Layer 9 of a small transformer language model trained on English Wikipedia (16 layers, counted from 0, width 128).
A neuron adds its activation times its output weights to the MLP's output. To switch it off is to set its activation to zero at one token and run the rest of the model.

Output weights of the MLP neurons that the questions are about. A number n stands for (n - 500) times 0.001.
n7: 569,397,616,420,488,442,483,361,497,643,562,539,500,640,640,392,356,402,553,518,704,502,592,681,535,728,632,302,561,651,568,486,522,503,442,402,571,530,424,533,475,484,477,600,834,476,368,542,391,532,436,362,502,536,486,611,440,463,567,577,514,532,529,397,465,464,487,451,548,471,356,332,534,508,448,595,511,462,435,495,588,532,412,609,554,462,562,349,451,486,328,283,576,491,368,539,609,486,437,423,433,491,523,536,511,419,634,485,421,466,600,687,383,415,551,557,676,578,570,443,434,645,670,500,612,297,565,459
n30: 431,475,577,423,528,526,497,538,424,509,568,565,399,462,432,592,485,458,494,475,488,538,381,618,535,357,467,578,474,526,757,606,410,505,486,592,560,655,221,539,453,605,555,491,257,606,585,421,429,506,463,608,442,597,606,350,615,553,550,529,370,702,578,486,532,395,574,522,382,509,623,605,460,540,271,318,427,605,446,481,618,636,552,336,315,559,430,401,469,484,642,506,276,507,511,479,559,583,600,693,685,635,459,528,465,546,624,703,438,473,517,544,509,560,567,360,497,402,407,408,393,302,584,647,565,449,367,706
n50: 487,445,559,494,368,682,671,487,628,440,464,351,649,562,746,457,549,521,411,473,540,530,682,503,486,466,699,338,423,519,503,592,562,451,655,455,544,469,597,510,433,604,407,576,900,419,433,505,655,680,631,491,528,591,500,479,553,618,482,600,466,440,606,582,380,446,425,437,503,604,715,527,407,725,544,397,660,365,548,495,342,401,488,564,610,564,525,588,345,474,482,511,455,436,492,494,521,506,460,565,627,518,505,479,601,434,352,558,564,487,556,511,571,608,697,375,429,319,527,536,508,416,474,620,475,631,551,497
n93: 547,388,575,606,582,428,584,616,647,365,515,575,510,667,494,376,313,692,356,642,436,429,354,357,557,431,548,524,447,618,541,500,587,519,503,415,539,476,546,633,426,506,453,515,841,526,423,503,534,349,532,397,492,399,630,302,513,363,402,471,670,654,400,590,380,431,377,539,605,529,629,526,482,400,592,313,385,372,620,439,659,693,369,563,438,695,518,479,388,428,519,511,614,521,483,463,428,527,376,553,456,449,645,390,456,500,333,458,497,486,477,571,358,510,472,669,727,520,366,587,227,500,578,500,405,482,564,514
n116: 570,474,402,518,383,604,427,585,432,500,395,422,497,778,597,471,520,524,540,489,597,614,464,478,472,522,472,395,470,569,518,574,438,580,468,537,423,525,446,373,547,612,295,438,846,462,454,569,265,500,339,649,500,397,472,487,453,675,444,591,408,468,500,316,568,379,513,482,465,459,479,452,655,417,515,426,470,404,308,399,601,924,503,480,259,593,420,432,516,623,467,418,420,417,289,616,678,467,538,521,335,473,513,576,578,467,469,488,517,699,513,519,407,587,425,505,477,482,593,428,420,458,462,543,414,361,503,387
n127: 759,466,675,556,575,545,544,471,439,576,429,409,424,346,439,537,619,529,704,437,638,598,590,503,486,384,461,408,495,473,492,593,381,457,566,458,424,591,525,417,642,508,646,514,55,516,673,553,368,500,600,326,557,392,443,634,477,579,576,436,439,441,448,409,508,547,545,552,554,626,547,574,609,579,433,574,535,533,681,449,467,536,514,587,306,405,549,407,611,451,641,413,534,598,510,598,422,401,505,495,646,614,639,422,430,559,563,557,511,378,714,503,430,500,520,327,468,458,348,462,659,588,497,429,432,503,370,557
n156: 530,408,538,381,554,551,646,497,479,426,556,344,248,272,511,472,550,429,479,411,577,424,395,432,481,535,478,585,450,598,461,315,690,453,428,561,617,641,346,468,545,428,612,625,294,521,420,385,556,434,614,612,582,576,638,458,548,510,691,521,546,519,415,523,518,389,454,437,341,534,434,459,437,417,432,535,556,569,561,617,371,323,531,385,463,388,306,609,366,483,426,449,451,641,538,429,596,596,580,578,469,648,490,520,503,410,406,512,607,415,536,375,413,454,556,510,622,456,630,621,473,599,506,487,484,514,595,659
n169: 330,361,509,513,438,595,444,369,431,278,580,335,540,363,478,513,370,447,446,623,389,649,678,319,500,500,624,437,539,442,463,572,628,465,601,482,514,565,522,712,448,390,555,375,402,467,428,249,526,610,704,394,600,689,248,483,402,447,369,470,485,418,474,488,600,734,456,459,527,405,413,432,592,464,605,463,448,500,570,543,385,394,590,623,629,546,570,569,541,317,596,571,467,681,485,538,497,485,572,399,736,526,562,456,328,388,621,480,546,683,399,405,550,780,567,540,415,568,615,413,480,543,516,651,346,591,430,496
n214: 475,341,551,494,421,703,713,377,367,559,325,536,424,556,593,587,469,540,529,429,463,598,451,520,625,293,353,524,609,482,541,522,563,553,526,514,459,641,433,356,536,486,382,521,33,523,262,329,413,616,414,599,412,445,524,484,585,669,570,488,440,450,550,444,412,298,797,489,436,472,396,486,559,506,453,423,532,462,652,517,487,516,522,594,345,583,488,470,638,469,357,568,371,367,384,509,403,437,396,506,611,601,637,429,526,444,745,727,515,622,443,541,358,500,565,560,384,569,415,533,436,476,337,486,479,379,641,510
n247: 452,343,345,506,545,443,463,507,484,570,638,440,491,510,412,456,389,527,344,619,384,332,386,506,690,480,469,520,561,483,404,443,629,437,424,433,497,560,482,664,508,473,435,437,817,494,468,454,527,500,541,482,561,568,382,456,362,579,385,451,540,523,626,497,453,408,489,532,376,476,511,527,303,634,642,444,548,442,543,426,459,478,438,581,641,537,483,543,513,347,448,405,666,712,239,613,542,384,484,540,295,455,396,546,572,430,557,512,557,549,604,675,535,430,482,580,503,716,514,338,529,546,291,519,749,627,759,414
n281: 636,397,531,637,305,483,563,623,535,554,472,594,569,646,534,346,575,458,525,559,495,545,562,586,487,537,432,460,507,500,574,348,500,512,647,534,536,414,545,487,469,502,473,611,990,444,473,498,544,489,420,447,423,429,472,452,497,519,682,349,518,583,456,389,599,589,517,549,606,544,596,478,317,590,434,410,567,576,328,442,524,572,546,462,578,281,526,320,495,549,411,527,395,583,510,580,486,331,543,459,574,472,359,510,558,597,534,503,529,373,523,647,513,506,554,538,569,769,505,214,374,510,538,535,578,418,520,491
n283: 615,466,605,582,581,450,558,494,552,522,421,549,398,366,456,687,447,575,555,570,433,520,548,455,443,396,478,561,403,586,492,538,365,597,602,317,556,511,525,612,503,343,577,483,688,452,427,341,446,456,658,570,588,670,538,364,555,581,500,468,423,568,566,562,471,635,401,485,540,491,441,555,480,482,506,671,449,477,547,447,505,453,574,623,592,630,495,570,724,488,666,610,571,513,433,400,595,432,566,610,433,404,540,438,449,559,486,423,598,721,492,354,569,615,375,617,638,512,477,429,508,557,397,631,503,742,301,303
n286: 520,598,454,484,487,491,561,724,261,553,584,597,407,307,343,528,432,371,427,434,549,632,461,447,395,479,712,451,478,378,301,433,387,536,584,523,441,616,624,529,635,356,522,454,636,632,603,336,582,545,402,610,508,477,482,700,240,424,433,287,449,390,621,489,642,524,379,528,462,593,716,543,586,471,580,521,613,701,595,463,556,393,494,462,514,467,607,598,568,675,503,578,610,597,592,605,497,533,547,407,388,545,508,506,544,473,600,411,509,541,625,485,362,435,522,486,370,224,592,627,320,464,611,471,434,515,568,433
n303: 520,508,626,611,450,647,588,375,399,573,368,479,418,590,511,552,563,422,526,513,668,512,465,544,387,431,449,629,467,479,391,399,463,549,548,395,490,599,563,449,537,325,539,232,22,500,493,518,445,503,433,540,355,370,526,493,405,502,444,515,442,413,397,480,487,588,591,515,490,503,592,523,533,617,371,437,408,415,626,663,489,507,696,378,528,655,471,568,537,416,503,487,523,388,480,348,425,532,508,433,548,357,527,440,456,570,675,500,468,349,248,495,449,529,687,517,570,380,427,606,490,627,620,490,447,540,605,488
n311: 607,668,563,456,517,487,442,477,339,508,500,505,386,347,363,591,475,523,511,503,469,475,452,415,473,316,464,411,456,540,432,376,450,601,578,510,594,429,433,431,470,490,437,398,232,548,371,200,600,568,488,518,471,438,400,553,494,429,535,558,530,362,400,632,500,541,521,706,532,558,567,618,595,605,523,776,457,556,512,469,514,514,460,457,475,451,495,572,402,474,637,401,539,522,492,531,526,432,474,581,728,584,287,495,404,567,618,571,549,537,600,530,420,623,602,380,287,362,492,361,564,536,638,385,571,553,503,576
n313: 500,566,445,649,510,451,315,543,661,473,521,485,275,304,443,403,193,292,294,471,460,604,516,650,680,778,503,512,500,470,420,672,403,464,561,565,400,515,417,652,422,399,397,479,652,456,511,474,302,532,565,419,462,598,569,542,427,489,385,547,488,441,570,580,606,339,540,483,497,401,540,575,656,514,570,419,235,594,542,444,533,516,422,566,549,580,592,494,409,719,487,612,402,452,503,454,579,497,677,657,452,727,519,506,444,550,584,464,434,483,433,464,289,481,600,352,621,507,577,422,492,578,323,535,494,436,477,535

Each question names a token from some text and the token that comes next. It shows the activations a of the neurons there, in the order above. A number n stands for (n - 500) times 0.0043.

Then comes g, the gradient of the next token's log-probability with respect to the MLP's output, scaled to length 1. A neuron's effect is roughly proportional to its activation times (output weights . g). A number n stands for (n - 500) times 0.00078.

"ys", then " species"
a: 490,493,529,522,445,582,484,509,542,502,502,480,527,608,551,509
g: 569,463,629,577,694,423,460,426,530,747,245,280,682,504,528,323,515,573,535,372,599,394,389,340,627,592,355,474,348,670,553,768,427,348,488,573,449,521,821,317,556,416,459,598,516,426,695,529,562,432,569,454,591,562,583,807,491,468,503,336,439,606,445,301,435,282,608,709,597,375,513,695,590,540,551,521,522,493,376,378,415,507,413,513,558,519,535,387,427,443,574,599,476,593,406,586,480,432,460,490,494,457,329,545,688,354,238,427,593,507,661,487,457,340,414,535,602,588,502,398,430,533,562,345,414,459,551,564
Which neuron, switched off, lowers the next token's probability most? n127

"ter", then "us"
a: 503,514,439,532,487,491,510,521,502,487,498,494,505,481,500,587
g: 399,419,615,475,526,272,566,299,780,432,606,596,396,477,627,417,199,615,610,567,364,661,515,499,519,462,395,492,463,564,608,630,448,409,380,496,295,518,492,640,343,553,551,548,468,447,644,637,602,545,434,525,674,698,421,661,557,535,549,399,650,396,468,405,413,490,455,508,425,496,639,580,525,456,392,434,295,552,307,454,617,559,306,474,544,493,439,354,567,574,395,503,613,489,499,678,403,443,434,717,553,367,548,626,520,662,591,532,461,515,889,602,587,527,604,422,546,630,666,401,291,549,469,480,524,623,212,458
Which neuron, switched off, lowers the next token's probability most? n313

"ited", then " appearance"
a: 457,493,495,506,486,499,506,499,500,514,512,487,501,496,437,548
g: 371,426,521,342,439,604,485,408,593,468,426,455,837,458,529,305,556,359,293,544,474,336,462,449,349,537,536,596,489,739,492,327,422,400,307,415,515,606,547,613,442,584,423,548,469,408,342,403,388,572,269,595,401,528,464,503,458,389,359,385,399,524,472,420,575,416,530,262,340,405,569,597,487,398,466,307,443,474,535,354,456,628,665,497,533,550,600,582,476,701,462,760,440,532,683,308,740,525,457,618,488,532,643,425,494,349,433,433,342,497,612,483,549,452,427,462,650,441,619,797,692,583,609,491,322,374,515,619
Which neuron, switched off, lowers the next token's probability most? n311

"iction", then " M"
a: 493,489,383,328,525,646,465,283,499,526,520,501,530,511,591,471
g: 299,375,356,264,418,528,255,633,588,409,548,535,529,411,460,512,448,275,545,543,379,374,688,734,488,553,523,570,347,568,442,528,516,448,503,403,507,505,471,465,400,322,474,762,375,371,578,535,459,705,508,489,252,328,411,674,516,546,690,578,533,765,422,443,498,461,460,453,429,437,313,634,478,490,419,576,549,519,429,613,467,411,476,473,591,799,532,395,474,563,638,341,483,543,507,519,569,752,602,460,577,497,547,412,516,491,443,496,291,485,672,292,764,605,522,713,556,633,544,532,520,449,527,396,561,292,601,559
Which neuron, switched off, lowers the next token's probability most? n93

" Two", then " in"
a: 511,534,474,551,505,319,527,644,510,512,500,500,519,484,526,500
g: 367,368,756,560,452,526,512,564,593,477,368,512,324,555,634,434,497,644,584,429,275,547,512,464,522,599,528,289,591,415,344,583,372,486,347,542,415,547,416,347,470,403,451,565,501,319,750,421,522,539,419,508,658,705,500,516,377,340,528,301,411,566,355,603,532,640,491,463,578,711,284,530,512,541,484,383,555,387,607,428,373,758,590,618,457,386,765,575,528,447,590,434,513,657,286,422,359,590,435,231,444,659,562,527,552,349,547,410,283,404,664,494,434,523,480,617,480,494,613,598,380,735,509,623,540,485,535,626
Which neuron, switched off, raises the next token's probability most? n127

" he", then " made"
a: 515,515,311,514,491,539,515,485,505,512,485,492,23,491,528,459
g: 472,346,482,547,694,477,485,598,497,686,333,586,404,404,530,612,628,493,387,329,623,695,509,563,619,506,545,524,483,520,522,206,239,499,551,451,570,556,440,590,670,581,527,604,504,659,518,560,280,571,521,503,400,513,670,267,641,590,640,751,481,685,535,502,354,492,552,421,551,428,469,385,459,607,569,411,478,416,754,552,365,496,617,445,493,757,544,733,512,440,445,325,609,485,363,487,472,559,426,479,574,331,653,600,465,562,428,571,404,505,463,450,663,534,416,572,309,702,240,486,588,577,713,450,305,416,561,565
Which neuron, switched off, lowers the next token's probability most? n286

"rich", then "th"
a: 489,562,499,518,425,510,495,491,508,500,488,481,515,595,500,498
g: 443,633,307,622,669,392,600,424,643,537,558,415,675,502,688,386,300,625,540,572,384,292,465,495,505,357,432,659,593,515,577,460,451,555,546,433,276,483,177,612,369,447,454,564,437,606,482,345,840,373,388,445,562,560,520,687,604,426,466,332,646,429,588,759,333,311,648,382,397,446,675,434,407,438,455,448,696,568,494,343,548,522,621,563,552,532,518,579,621,370,540,463,554,557,446,443,571,483,453,597,522,463,440,586,365,496,428,776,379,478,474,540,496,485,487,617,449,456,411,507,306,531,429,813,439,546,454,486
Which neuron, switched off, raises the next token's probability most? n303

" than", then " tw"
a: 503,516,589,495,360,543,524,481,518,507,462,490,512,497,504,518
g: 585,466,551,324,645,487,413,457,509,747,468,556,483,685,406,568,441,780,625,542,380,556,542,523,522,477,600,588,459,485,516,439,633,518,477,508,315,604,404,534,486,367,392,501,428,505,417,586,633,690,488,515,600,477,700,571,625,453,396,297,505,567,534,755,401,613,719,514,463,549,447,436,596,485,437,655,364,648,388,698,649,415,722,430,428,635,524,540,392,537,674,433,539,674,435,635,774,562,564,628,474,554,373,420,474,716,711,410,484,558,273,542,373,657,468,460,423,441,270,470,615,738,530,530,335,511,638,609
Which neuron, switched off, raises the next token's probability most? n50

" about", then " a"
a: 493,508,564,506,239,558,553,455,563,496,431,493,484,500,500,487
g: 567,480,455,386,561,537,498,360,694,527,670,516,593,592,440,546,465,409,580,263,672,652,572,736,537,576,515,474,485,430,596,582,499,403,445,274,325,589,479,455,652,406,601,233,387,500,608,329,470,419,424,417,312,353,472,772,556,414,511,587,629,618,359,486,478,430,528,623,614,456,487,488,558,483,603,441,419,457,697,648,380,501,555,282,450,263,588,601,448,497,545,388,383,518,472,646,550,555,317,541,713,311,427,676,686,588,450,395,525,493,328,587,454,289,518,659,483,530,474,540,449,645,804,335,586,489,453,476
Which neuron, switched off, lowers the next token's probability most? n116

",", then " sl"
a: 497,468,504,476,504,532,512,489,480,499,490,495,633,578,506,571
g: 610,467,638,632,675,562,459,588,363,530,462,552,329,476,376,473,542,417,437,636,213,527,471,650,546,205,564,446,542,592,482,533,544,351,389,603,615,427,553,427,557,713,393,406,350,468,465,407,554,403,423,462,488,576,508,373,511,701,630,477,408,366,577,401,384,386,667,294,485,645,607,537,536,624,447,373,271,702,521,536,590,475,469,357,495,574,382,545,390,617,560,508,357,497,399,498,378,476,697,615,672,642,672,139,442,552,637,549,426,540,462,565,438,420,561,237,386,619,597,627,513,298,455,509,444,661,400,598
Which neuron, switched off, raises the next token's probability most? n30

" with", then " its"
a: 489,545,469,522,270,523,585,494,528,482,444,497,496,498,489,506
g: 309,529,467,471,634,393,586,266,370,523,634,534,348,520,297,625,513,423,541,748,563,419,498,459,440,476,546,717,308,476,495,572,385,454,389,571,603,320,648,543,588,349,452,506,416,571,518,358,532,213,509,592,320,648,484,546,477,491,381,561,413,557,561,467,657,589,434,373,601,388,415,564,457,550,409,674,277,406,495,489,621,491,462,694,386,472,562,521,582,572,635,353,424,457,365,352,324,661,682,433,460,734,622,470,573,303,656,379,566,412,579,257,429,501,361,574,527,441,366,566,641,352,562,464,630,343,532,693
Which neuron, switched off, lowers the next token's probability most? n116

" Van", then " der"
a: 498,494,489,498,475,402,523,363,516,449,499,478,528,491,508,491
g: 456,548,514,243,676,319,569,256,522,756,570,583,509,464,371,315,469,525,492,441,643,409,485,456,590,591,457,562,684,544,360,559,693,543,564,381,397,537,346,407,409,586,140,550,510,631,567,552,446,493,464,520,480,319,500,364,576,647,430,583,622,252,433,432,357,470,592,366,668,524,569,528,540,447,630,389,550,444,268,526,404,438,376,381,492,636,618,328,399,423,485,398,550,624,525,544,453,369,425,432,647,637,518,384,606,447,454,691,484,460,556,541,610,269,469,261,436,624,576,568,512,415,711,515,601,529,715,407
Which neuron, switched off, lowers the next token's probability most? n169

"ed", then " int"
a: 494,550,504,520,507,506,496,497,675,501,488,493,518,494,486,513
g: 491,573,500,643,546,479,695,507,505,399,408,451,647,454,567,356,648,651,525,568,513,483,736,529,421,469,557,816,360,469,539,593,190,622,395,602,216,488,645,481,416,537,332,391,467,360,592,361,425,317,389,477,535,621,473,473,419,502,514,434,425,256,491,235,400,584,429,313,686,627,446,484,455,480,517,449,436,541,396,481,677,422,310,451,557,484,374,418,546,317,565,579,426,532,539,510,512,417,725,706,464,362,664,420,325,494,303,534,417,422,627,584,591,313,404,692,569,533,589,490,409,593,651,571,592,428,467,489
Which neuron, switched off, raises the next token's probability most? n214

".", then " m"
a: 484,519,485,457,492,736,717,488,502,489,488,496,503,909,501,505
g: 404,547,437,354,378,522,542,477,587,441,469,454,708,470,600,320,556,598,618,378,663,242,284,479,555,381,423,462,527,637,499,713,598,363,698,639,379,710,608,382,355,484,320,681,555,494,632,452,505,285,331,601,694,427,465,521,441,518,530,509,519,421,400,473,643,525,171,573,542,385,327,464,481,336,473,473,331,576,485,417,556,436,364,559,685,699,399,500,513,428,634,543,621,397,540,344,530,448,445,388,579,514,531,473,529,286,413,640,470,461,662,663,454,571,655,433,408,736,591,514,508,281,531,630,579,550,559,544
Which neuron, switched off, raises the next token's probability most? n303

"th", then ".\n\n"
a: 512,561,485,432,494,511,510,498,653,502,491,515,520,503,471,527
g: 354,509,614,444,377,592,619,244,381,360,410,440,309,551,422,425,541,626,339,643,657,482,531,483,558,461,451,447,458,393,407,396,434,356,591,579,580,766,575,519,537,344,539,74,565,585,705,507,536,438,203,614,424,622,610,444,388,521,616,451,538,542,661,479,376,520,588,475,427,627,546,493,488,501,423,604,441,365,430,568,650,492,577,762,289,523,749,446,568,353,406,401,568,349,451,396,523,563,498,601,424,473,399,469,563,650,516,422,434,526,311,473,303,585,632,401,580,438,625,587,383,588,689,455,585,628,514,559
Which neuron, switched off, lowers the next token's probability most? n214

" cent", then "im"
a: 501,520,509,508,511,509,501,521,565,489,506,482,500,518,496,483
g: 529,547,566,433,463,451,572,417,731,636,346,411,531,388,445,465,446,451,592,596,514,259,686,434,720,422,552,455,556,454,456,621,320,237,341,423,310,537,617,397,730,430,494,583,616,563,595,596,586,523,658,406,509,442,497,453,514,440,520,560,486,443,434,502,386,448,232,424,189,355,441,427,430,582,572,579,508,410,294,595,704,479,582,388,603,726,558,676,477,507,436,475,639,576,615,570,527,426,493,401,429,720,641,270,514,524,456,452,789,546,675,391,498,646,371,403,452,459,350,512,609,497,584,356,419,609,372,440
Which neuron, switched off, raises the next token's probability most? n214

".", then " H"
a: 447,534,456,489,439,698,664,459,488,474,499,452,483,926,508,523
g: 461,686,515,761,525,548,604,654,335,494,593,438,662,522,532,542,541,153,333,634,486,453,552,550,340,451,593,635,426,419,542,640,514,356,441,334,517,340,414,422,532,369,453,533,506,494,419,514,403,679,590,738,344,387,524,485,527,423,468,423,456,607,476,570,386,472,719,200,515,534,630,355,603,652,547,368,580,467,563,600,625,458,750,662,471,429,548,322,675,514,472,511,573,477,560,565,456,517,445,389,404,524,630,403,501,687,723,473,282,500,486,390,633,438,310,473,373,509,441,588,605,555,505,388,764,313,522,497
Which neuron, switched off, lowers the next token's probability most? n303

" rel", then "igious"
a: 212,495,514,458,477,517,552,508,519,499,486,516,386,403,501,496
g: 310,450,508,489,649,498,365,484,520,392,603,264,409,633,587,434,508,552,323,464,497,597,619,385,415,453,487,185,492,455,480,401,379,420,463,673,602,480,786,489,576,650,518,393,474,548,535,515,637,603,622,728,463,414,462,461,535,498,311,386,444,501,515,674,675,623,615,597,739,526,674,493,675,483,229,434,454,421,500,428,540,476,588,411,437,460,610,536,402,424,652,469,634,480,275,475,726,424,569,450,690,611,493,726,472,543,529,654,718,514,487,405,376,752,384,488,519,366,412,564,511,562,416,484,264,403,509,552
Which neuron, switched off, lowers the next token's probability most? n7

" co", then "he"
a: 453,518,481,505,506,543,464,535,524,496,498,505,503,493,502,486
g: 525,621,575,431,544,331,479,350,531,491,364,524,709,436,620,596,461,486,481,384,370,500,558,449,449,480,480,205,491,538,371,558,348,437,759,675,573,436,586,458,601,557,537,427,478,699,622,547,328,570,690,614,494,493,418,440,388,703,340,481,602,526,429,536,642,442,420,464,684,509,593,369,547,156,508,381,230,443,541,572,423,458,525,312,554,493,265,644,560,302,576,587,565,363,514,668,405,471,540,365,483,408,553,500,642,328,302,575,596,567,475,300,471,470,591,682,398,440,671,556,433,695,517,469,478,674,496,362
Which neuron, switched off, lowers the next token's probability most? n7

" R", then "oles"
a: 497,488,489,504,461,500,568,524,507,508,500,503,512,487,503,487
g: 379,477,466,607,556,470,536,525,218,323,592,545,334,466,817,449,597,552,302,607,540,569,471,408,573,380,460,449,365,284,457,422,672,472,396,446,433,540,448,591,489,349,468,705,496,392,412,216,451,731,653,446,520,444,276,378,464,639,549,577,522,417,576,424,530,508,558,590,544,508,671,457,652,363,415,491,472,328,401,444,501,310,579,466,514,496,540,621,548,679,661,400,510,359,313,519,729,481,401,644,372,689,592,727,633,432,408,518,686,421,496,458,615,409,411,391,500,494,547,466,551,357,687,497,611,595,634,645
Which neuron, switched off, lowers the next token's probability most? n156

"th", then "ys"
a: 510,520,506,501,457,513,587,497,612,495,495,501,540,507,470,507
g: 606,416,436,472,560,563,625,566,434,472,483,527,666,431,416,499,450,690,605,535,401,589,613,579,527,435,418,442,539,258,419,429,638,610,469,530,403,537,614,684,502,732,524,412,570,544,578,509,780,398,267,379,520,567,402,467,617,518,496,477,542,346,689,458,478,361,22,365,437,572,413,419,508,461,557,609,569,509,393,478,575,424,625,668,548,417,358,452,521,436,557,392,503,586,514,416,675,395,494,345,277,439,678,488,202,411,525,481,440,384,628,468,632,567,317,519,448,374,431,450,370,476,463,548,584,806,442,651
Which neuron, switched off, raises the next token's probability most? n214